Layer 3 of a small transformer language model trained on English Wikipedia (10 layers, counted from 0, width 96). Numbers have three digits each and are written without spaces.
A neuron adds its activation times its output weights to the MLP's output. To switch it off is to set its activation to zero at one token and run the rest of the model.
A neuron's activation on a vector x is SiLU(gate . x) times (in . x), where the dot is the dot product.

Input weights of the MLP neurons that the questions are about. A number n stands for (n - 500) times 0.00084.
n3 gate: 464474574609454355421503309256458528588458297526517538395332411601417459348553624347431506566436512444463511500576463512540466364445638483232537468492516618384526468452530524506372712356629544325419592592422582353611300591523408553685470452519545522480483583447416434402439429584562400473
n75 gate: 413565556585467605477552319504535478286557443299573736609629384347496810514472303576758357376562325519439342297368352637540399488519393507444550480419469617507536286333678416621456564387560556497413347569613567554356385461691773640698523554453525642849518413478472439572570425548550664400
n91 gate: 612470505534472503596604527422462497442500541606522463581599454345309537524543661578434505425539438540448428513448321534495464419482554559522500482329458519506372452356487512539337388600676529516388523433497397544449467175408475617211299538521457378543430314455513450608596547414638564500
n125 gate: 395434543438405452517491481432528566564413557628551606599610500564310658570540490546554427430280334706487340469413550519402572808405584302537351476509461500394551400516469463268638497545566299310682399417468690466515601584600618714559378572373497627466413564371448513530555292644550622560
n129 gate: 506516415514558450447558411503524462491557520578628601440497629312517444428338628512508572453355594571590457327573555480538500473462427627430624482425329541511403351419495256281466533605382460361560528650414673473428420505665547415478402467418687481465306473599535390482607440594541425567
n133 gate: 529532416428500534526385668418394517381479437578578339273270507454467534575497376515620557472465529475462418537400696532514521325582548455534397332364540510702214310435446555254546497617441588486826496422645483285503545608023493480534533570552590548548665605511623419319410476460438758478
n137 gate: 593199453347569321290390410586492417467621491523604471479503416592396506386427347569477370361428562360418480447568537606649571398583632463433393438411505528395422383520478406541512472564467464503479565402491438409645423545459514372368392480368542598422615522515550497344805389405427458582
n147 gate: 753647412482486621522422438538390423682566515354337414496756335780649500531614649585309551581447456434497551548538405392472633660564566590445566635534434759468309665490483296615518462504489622769728507557504355402387556580411624221397592497553628379545559395619558475550306486650586337604
n157 gate: 486595648322536532417277513288615552517625486536480673432503468520568607554433408445402519267655527517400487408442363456565630345434558430589667390269691375497549510596364479723460536572520405446534483516507346539513546332308526588183500523472574513459500475353532741447550701599625412677
n160 gate: 321489270536514625429456331459483448600576667454518718346622531295602591425397401404504649489631533460687258385708601731283608470324386455500572437527715435600539432259415286525486535493592334493434496454394607625367559500493557429545654827605552531425473608486442318584435549523452480251
n174 gate: 503552394560529453395570509497608503645486497432412503348581577538654416452315611283728441597582383488374557486431541357543529642540323753509457631599437560453515518563576552370497560553324528477473506659494580428492396460482488525392618350614549480455489710378398526508729300497403430599
n184 gate: 524694547459466472645456452420637426364626515639661517628727547586467536558623483500661552592445653438712408478401557685543477534527587629402478497492548452627598599287500398538439395359306434503491568468650472424517534540607563544531452540580433514436478616617725363674439437497550497509
n228 gate: 405352481583483471532503602461467634347619536476568576570738681653455737565520439507534487385480396510810421223480550417587493434453394454355536649350564560367541272517631560503246410639542389399489395381616609547431497450627520480649321490579513543507401650724434446503483477465695448171
n245 gate: 565603450472456567367479412370668524586415332618484317469446673393576311363625629511538450478563393587468545561570489444378519417570473300434337474592464524445656620438545374364445503516568545497625573382599372460492573554492404508436608451482430511574401526494306310490464421433626529514
n3 in: 466525602623341500448513492601425446419479329340417625463609372569426547421580715437673553571525641446462540492371386663538546654585403521569495569550554446594484547650511468494442346569400413476620596420555527624527350441522602363626457541612538374348385503539590650505634489616398471546
n75 in: 552530474565349421259481523413389530839523330682513493409460601346590339510490651395517603749473665386536636697635527353537729529557549549529392641668541516443493718510448454385483619403343407410545700429372706444542294424476497442536594573690421363461510561442373393490391606500405394493
n91 in: 362565424526429637251244267525547506605627413340469396556697588403421601497500446414571402617548541699620555538676610488466478582560528497431553513525548411403494503564557283405526430389494426399494631529303544408538413589491597451627600539590411533528630563451475520505390404457511451461
n125 in: 490360548260415426520440641542521559559628411566597503484543579694435623554537415788531548635481506655694433590537606535447311662517423610579335409536623393421381605377636382437614478500327533503393419402620512488767491420519522630390731614544583558476592530436655376557424463586451500675
n129 in: 317387462503563556439447425457438458597454547503455489558599636487351641482397511450431422532601576410513319563370497570508510341531420521390423364467690420418582454389576508428425583352615594419445606428598278544495518586513733510474489409628515567451590566441564670593465531525531515464
n133 in: 512481572568581396515628584522492539474603512438486418833746440517414500524622413599433567436475446391423492489514450466561390545476497579649388612411437505593654500473422579751568409464674551358355457464629516525514638574681500476448593428484533653440601513548578350548614655560448505609
n137 in: 589489205491400610579492535562476473561603515511436551341393605567526492390557567520522551458419517411404441372565635497508571261550546400538565542393505397455572528516473596483508481564277399455569449559726524481632450694317358537411537503461467519395541345579672638442624475458473409641
n147 in: 486424490404443507327510650426490695666366549480523585552450539403259564671386497507497346379510603517309471442434580726566467410407520327575608538209472288594667592310503395371429599403611301358330696376443529516513606510618601693445354523472461516393428606347455573624633623585585629482
n157 in: 522419465580397788513468329669562425462479510375479359349458706555531436319476439352570503691345590394560465421556638383488458637590405488474648573553392456488627685497584516485454402506431619637425556561482485607380263664601539389553412554438485677494473355599342410399497344509465485548
n160 in: 699500708589510676640617735517565476353271622560630340587452503693576483433456482621283309525324493414397632554486361346497355636552534514561377667476402551454605528661648566500415321472442530817540446454718332452591438545489482524408369244389418408374527369390564642344614469500534500629
n174 in: 441500508640531662557404492530467469617511656592440465681427528568300568451616497676546347449431532479450613500447449462551576463524667414356517633451500497632377480514610195503318494351544371533284655586428517508354520595681454464594405579405467533489433475506464545527616587387478555296
n184 in: 627568437610290551497480444477246393374459411473401503450631442575404414676582617475617460647584583553488558566376360433372607251433500535550623671480587462533536546711543447482527432536366457641712500515509295470433708465488401416564537521514450354323436624607561574509665559525474399522
n228 in: 590574469635519669313494403466569545700525605672384336292340603623573481540572600372468621620419682566452712475456580497574468406418497594368443440338322576545516664472432561503441703367577577444356636685416465548631644541480620550393624328290506380456431457421425561482526548728327450531
n245 in: 565556326722530567422574625540601430638416497455297295352550613452387574323457598494571514393563360705424543549628535461547450314430625439428375519549489633344497506451554313548277643482528503314475534366392375468434418529497443551523503477458686407442584397449440577449488532548526592281

Output weights of the MLP neurons that the questions are about. A number n stands for (n - 500) times 0.00088.
n3: 613430514544427467527428577521519480399557584506549556454348674507652531562467461571418384549524542347653463530522454357609578309432680590425523410389471438534605528443543501549334647391543512563338515555494481559450643377478544464615645435463489494408550518471497465524485520529644382451
n75: 511747363367384450416443565588442494571579513547474527553453536423539413260669451511535475493581557511489591476381652507520463476432485275344521266623504388570397613586540595585420629669498456581602542388375311622435572534439403431462439482500515573541431393385622408566477589408558519580
n91: 346662435490511495406477459465545384460506447451514538262596271479409467496393455533496382436449507465546449624568466523518391550386572404520479390627581425503457472496541507433463356547448599535477617603622545498460443401489359451415371452461471526573550609529521545581474616468549573478
n125: 644512421572621567482604526548459549415497540464431429564453526490574430379540475493471398485374443434441510459296396486493500433415636524511553405482379599627487625612385502508396516401576540532610482548324443689252634491335419415563460368442589572501411514531537479533457524407516447579
n129: 409482453573474605390525503620443386579416441483386625431461593512443541473423557464543512480587519538673390493493425534536397462470449428470584337494422436380587544398514423338480417527650526406589581534338388472497497457698665462517434501655627555442525492473510586615483517462498534509
n133: 546439394546551569505476552536479649537458457500528428156241570478463512480472484454568594425392436414453478467499612602628479481689533519562482395481589446594232409468649417252587647550211555490644492496516365516465572572023425560485314547577471543506462553493500390489364572468446720470
n137: 574549431402527485581507444511524439587464429446601645445507634453548521424654474531628540458383586478432616492462648520554503477617563396513510568571447376472633599474505520523745382517362424524447567471612493484575370517528491566363402482425404446556563623608353539447535601553422468659
n147: 366473469554510533449572308508508394366563482501474479418431505303629463575440603565555587607377542394577581496559404648192487430434412500442601472486574455508558435491663564265538602631438577559437574453477454419620436401638376495583372569549561577520536421516424573385491570314403535543
n157: 497360358588441512532546404434445476521584537409593445502492524563440411417327537440572405582396466508529688481532505528557365463588429520247526638525437410533671362517543456383361526427494634654502430616523449495484531501615642331579549447457433511609368378507453475567440450367494477294
n160: 574516635359515613586655644522523547352423337512554425555641512725435403505552482596544392416401586462511480537369422340589455523637523632474513460408450594581528431538706513400423476387559531501575509590553518298475422359479553687423489330641543485576493478553556628529556453560540514584
n174: 439609448518448680425592565496475488503565371505430544657506559526442309491447502567412675507517558563389518601605447474471573521474566599583462514489554522671455600352486409589456436474601550536599608340524416527421535389452477479601459653546511610519328447607593474385458605491531519562
n184: 404592530540555475625504531477754520631514535530607484454476580392605568411433373489470455395383431406538452456583593535525391570589471517420451377448349446509338582342495427497524561449588554329341578401572522499642374533440626594433576502560521580482651496442544439594448389534455569467
n228: 454423345482517402566511590561374547502470452366483585501448451372543537295398447577564418455529448436612493431372457419438502423576355408479491445546731404448510438560506391376621453531409436543635536509491521599548501492578379426546280681531458580462441574622525432612327616401534527410
n245: 407388483504496469630402445497557330480437586388594326584386521454473418496575464535506606420496553404534458408407603572630382294475594406480454606536436551424560446428497515503295551551499443516553458497437374496521545642649457642631459416474677397492520425535502471478483511598507598495

Each question names a token from some text and the token that comes next. It shows the vector x that enters the MLP there. A number n stands for (n - 500) times 0.0092.

Then comes g, the gradient of the next token's log-probability with respect to the MLP's output, scaled to length 1. A neuron's effect is roughly proportional to its activation times (output weights . g). A number n stands for (n - 500) times 0.00095.

"S ", then "Oper"
x: 584506590649415471871553619427575354567653454410570447700711541456455438473570584423444597513472406377504438421524541318634530517560571596550590656454314516532569711643415623782522481605576354576404492446452501407407556534818723604680612448350477329509526569473442231506372476520475411686
g: 576515518606558471633437501610231446491271441518416480487557312329350555596597426585461504504532499658542417302411492555444496416344624536448453612481615539376464582407622450455363609548323488307369442649853414446518462618442689545412388499532586589354377495550729730619485400526505561354
Switching off which neuron hurts the next token most? n147

"ig", then "an"
x: 635737488766498516756482447515645529587516579366752422220615586381228570552612420495476575438464540492455598546518684298594473458568594545602517652495263383587333616590700447470772473545256514486692513543311556451431425495632638496515349653379390364462689573498377614342508495410453563566
g: 416455564490626403512445360341530369589550652692591476367516487343475440683435479427574356396584441546369582560669480712438439584403465567731462432766402387473614488397576449514534432573562411547499525512567532667410162413563540414479616671256275509497445430608506305668526459542545636460
Switching off which neuron hurts the next token most? n129

"tun", then "e "
x: 610649399544432317811448342560510525787597411423565312558492544232475762594489472471549631565370273432459464514388660287414452493502517562510485545468433473615443525476608412777658526449313523692575668382332489478515372528408560408544613623349592411530559569411492437288435575407379753563
g: 511335545501428322544513380461560474427449505341507439524572872443784283460284480471588473508489454361519446637497431407347496638459325552307488470406414568603483619445561558538561491606485568692527486424367347395447476425481594654536457250529424610518514545761362560626282533557500617557
Which neuron, switched off, raises the next token's probability most? n147

"Em", then "erg"
x: 517501277740578367763597445398615619715476614527745385536239505499430453564456529580514550445626371550428526351469494404608527425616490473556560575509408541581429326438391537703569461622307506413576641401509249462497411461378540666442607388460374374338484533416306240423326389410380565470
g: 523609593401576470353399287650446511508375750421450472478357495651318178569609439510516642374484573344597515392544471489507379409573540502441484484447388456631415408556567585561748467520566720583630440468563292518519441590438422415766336445540588688342505608321627552523456463527636558426
Switching off which neuron hurts the next token most? n245

"t", then "."
x: 478651498724564436935589492542659524605498559255542447591407311534323541603444416573484555571441540293518624475491645355435456608582626448439423673462417489679468573475538378458628686488362284491511632508396604409503323670451619594534420486445487445448520690407281353403350510716451641681
g: 564486460450268376498726574606568515455523526404409512445517490540452425340688704457585505700437602476368473651418419355543619765543417523582346588751381391539734621599163610346373537459390345472561551609453488419432655454486439571462631491446526438394366349530542507478443599577545476438
Switching off which neuron hurts the next token most? n184

"Sur", then "rey "
x: 583539526543587370829571509398487498722593605552640218468336471362402578523415659321511445534622416398444540371689636603628414215798605409550456613541544562571484419540570657575399451553282457339628371412628466400481547672504240641371593506522430275402493587460394446448408590343433661650
g: 573592522503550445370441445669469675198377685423634613446514610396663648521533457624547352382531533553298528497656493499360512570715543641374524446537467381455484554446506559575395412589311422336438392778479625501354494487334449430625509654586544424491705721536505551430710417582439530449
Which neuron, switched off, raises the next token's probability most? n245

"-", then "table "
x: 546236510533262455606602352440716315549539533288435401675718549463483668628490316437300448587548527400447553475446565335622498426506541442537568690529617363612474608523520399618554571373401485639570575508102348487523546612719538391625452620596482418539593669506536560576558525551417431669
g: 509407409513477466586519428609465531633542430452543447630408471536608451263415573508442474527321418490561310400523595460587677625752461426603484541371535475617660658527595763569563416287712258481306767621544689425434453465621417629377575507473599545585575554579391491540510527456462376723
Which two neurons, each switched off alone, lower its probability most, in order? n184, n133

"ed ", then "in "
x: 544643532596486420533620415398618424545519551299485343816834529426301499615668547413422391393337477514419476455445592296567460534635472471477423712405557492486696613565515694595560425401438374471354539489523598636515475637764619595650365733500574561513549565454299489409531586507333417497
g: 451589393322548633625435593655505364708305568575438544524532631288498452729322546641590401578514563281496512498720508314536522498700560497487612472472390431459514341489430604475492492442549422378482502597298671644455580525695318667391603528611419391494383673553541668412647521587591461530
Which two neurons, each switched off alone, lower its probability most, in order? n125, n133

"42", then ","
x: 580505710472466346607704688319611461627550562377626524660359643558371603698556464325415474473476275637567344439526487453552619474693431376585458431218498487610376598550403522618524352478435373452522527476357450576512490602295548537617400515427690467495676561495434487556310548599391609646
g: 476554558539509534371314425510596675403385528533672452516378335485681603738525649620620393295666440302584370528601402528499571520596594463373498604590442404447501633599502445347442536508652771446590594426624504443471397510467432738636509641535505466241544512630439460459599421448415574761
Switching off which neuron hurts the next token most? n157

"Senior ", then "Cup "
x: 399407435668311196751647637415440362636531527483602413774592545317466461445582525486367564430546252569601574578489514391569598473536418562440426773467444490676635538482502542692514429638492494493382431476673404360483431614789607645447533384431553365489486604361429460643422466524408568635
g: 656440568372426464559479480645475616640571624495566388585508654513541619291684616485512384580332359646424501438352425548843505541474397715650601545614488423451383412545497550503346353382506464525495596539451746473523619400509837445429528440507556516423541420501464445685480463409302581323
Which two neurons, each switched off alone, lower its probability most, in order? n91, n157

"field ", then "mar"
x: 467559537650395426805647452379500579685596489499592336836588535368340548574556428439351446514469340370599428449601573474520541364777425590489395746586415473550682586574420532826525504592595515498343588529410468377420521513710753657590584355592587382495487513346485576525536603586432365667
g: 495376331642601592469551478417415673747462416300483511599370341529315665571244456460285395456504509631535502542360551391512563537295597641459619638462546450391402473425586540575514432472525559434575398454562357584580524547637549470470181584579419530304480238451416544562643438318440547464
Which neuron, switched off, raises the next token's probability most? n137

"then ", then "to "
x: 556609391544379325464557563427592488543527577508653401895567438658419464657564582424432596645497550394465536331519545219585547405647446448698421713503429478506742563501485480721434429559496369321440426483620502550354579701800581381637503519529465424457375459401410427390567476566562610590
g: 529655606441537361532626538227588318499611582506560513592505650412697424320526437416353516498337288459599492657556460407561490483629598517510363398441618509214550494423395644521544575392446537519368541497517476754668547432315473504605206566475474694430450523286602468505498588394405433565
Which two neurons, each switched off alone, lower its probability most, in order? n184, n160

"rey ", then "FA "
x: 560479691510542351845710477405553326614506520348703434677527513368377652673558575348442484589565339543474473483556550337503474488618407597560500725433284544537719502508518553790498446498568358515317432575509602550594525578745750570586645398456468477623693547526417360523447507473489477506
g: 665492454434690500490568430516434569665401513535615374567462640557291352398590722478539320542537530695362444422407542586587619390358521266442596498576338413407586649422637549366453442498647380624538571456484546404337547600399515524677320462417535625334471433353295573608419400235530432487
Switching off which neuron hurts the next token most? n184

"battle ", then "arr"
x: 615629460533381381681664530428454499693660488468367281705542669403390384643611413484504485561513428407513528357448627309578602497552501441664351835491395613551678636387339441621456409592535388466424446554497641606491434449688608429693470346373463495548689584516457447412349590540322400555
g: 461242441658463654478441490592550518673481547552669434332562485458631701704369560757635472472511616465518556459671516511436393373301520574579535578463362523526452519623446603607450562422341688582455510353462456313443387276660493544448724508429407575514618441637596575536323316531642452596
Which neuron, switched off, raises the next token's probability most? n228

"sian ", then "Field "
x: 621349410755649251773721420370406452611594445451578420876516575507392470620428485452408414384520375463569441352350518455594470303534511412549427714489399469580583544506490678570540306484552396435423410491327619548573479495753577674600511577420491614492709477482377569644470503394430347522
g: 455331564391524368508502487534440350577250400513519549465546468478352488405421547512382461657529415517664460540428524476379469426202524458504524503651601472362309537372501494654496678632377409417437479552657506619465282705568538575383620597614640362338368485211467568804457515574522588437
Which neuron, switched off, raises the next token's probability most? n228

". ", then "In "
x: 640531617701523318520539559520522280456529623289419469793431421371514626527618426547560397540511561342420359402605498391380599431666466336621447613539531528551659650483460478561403484457446503372409669398490505491513636641848572570493867496594448437499699371436564350650489484583495566553
g: 632684481530475421563461527772545447420617462617396632497449677356414492511619463534626369618516529525410565420427556511495305714552397505510393274474407360355504508450534607579405720394633418268715568522597338462467397554541650393512621278556608333513466616409549377561722553403581485597
Switching off which neuron hurts the next token most? n75

"The ", then "French "
x: 369468568631441294485604513460553440509478413507360382671330429578488611589533585423404539601492508535523460396484426475567547356548553370569413830458478537497502486502326561793523575624409511594535493504453544475433559503947412454494634662351629444428653402424377417450417310487513397666
g: 422396445354617437441529652516482470226358614522636415433457453363620345630636750503508359576412357518413690484587426472276408473518504422657468452478400441710635640303475527489465464570547583509331505564459351602647564335535446364442435515574338466429476437408316589641408482321721424425
Which neuron, switched off, raises the next token's probability most? n147

"the ", then "Sur"
x: 477387539642520257310623498403546443532473473394416294716298417545389631520490542467496459560545468738563415428519485476576534474579508327540324707430355528522392518551522557863559508479397522453509512483644557494497667406976464472517553585412624412491526450413417364489554494477369410602
g: 414352428269557510568507534500470268397449643545603324443554321606393496586511640393424240475405357458479504368690547493508476487323619486687454422459542448599539618578335502565598612522435564659475214481446291462532507443410511653551440559573491516634642370473402572581517440373844459443
Switching off which neuron hurts the next token most? n137

"er ", then "is "
x: 569541496656397466729592439435608362637590493378522505778747477542472523594567497431496614683339220375480562482556477355576522486523581624458403771519323538579647728626428548701586295504514399357355511473452610546600432538781632535550537526522569335602558503426408395590415505520304448511
g: 497631508434477523506476585531563571603488515543313551642425310328542336322488468369606530568481361269549455484580528593647576670364458372503472491426554633535543475460258609555876440445571448655528466482366589542448254471634279432502385688523460519634277418493482605510403637502379607535
Which neuron, switched off, raises the next token's probability most? n147

"stations ", then "will "
x: 635676497658516310546582427339539434610538453646374478779688585411430391536641524565606559556447482375473360399654464322576446443615471526572420643426391346503648556524430562643441589492637473360417607478399574417419745569548615529695729545488518455537478731336399405222453558748467384723
g: 523401434431345412589495618399635480494457422450531465475495622583375346404620534373489682499491468627547466403612437535699455720298392439593537495469695583397594562433403500530538586397440523639570393461510230480526333510542534451409298498367473337672432589589494466904544347713573626542
Switching off which neuron hurts the next token most? n3

"Hand", then "book "
x: 495428521515384300845437447388624545690618615446596399521173529501408371610388503502576548484323354545483527465489650430518530327652448500537553611681461450565317345497448576617645454764373475341596697493517544374495513416536636686469514555509410354470507692454485497240366424461222679626
g: 450594723521522337614593375408426274419367498400361649654511455536655457392399454433611237467430609534526341650382490553484494589395474534566473538340547674556330502453389653452537597533521596490481606745471477251623482491511465394542525487272582366307698457634590457525548508285411417452
Switching off which neuron hurts the next token most? n133

"z", then "en"
x: 607349523695524412926481450493650547642565454390542434607457516371140728540444452426476499431556555481368549439240525430666486389685551387636640537471227444569309588540665548492559440515310415419707411509230503440503458452494702769661527461743339445495591530460423464484384562494477601545
g: 518245411512611669472300355554435498635648533638531396633446557390495448643661296387552548579526636636490656520503696480652379530510451546516437348452608572350508322579630567453500512527467333399506501424483148499519602387697463553479513498559335633494410675593460453372577541654564418320
Switching off which neuron hurts the next token most? n125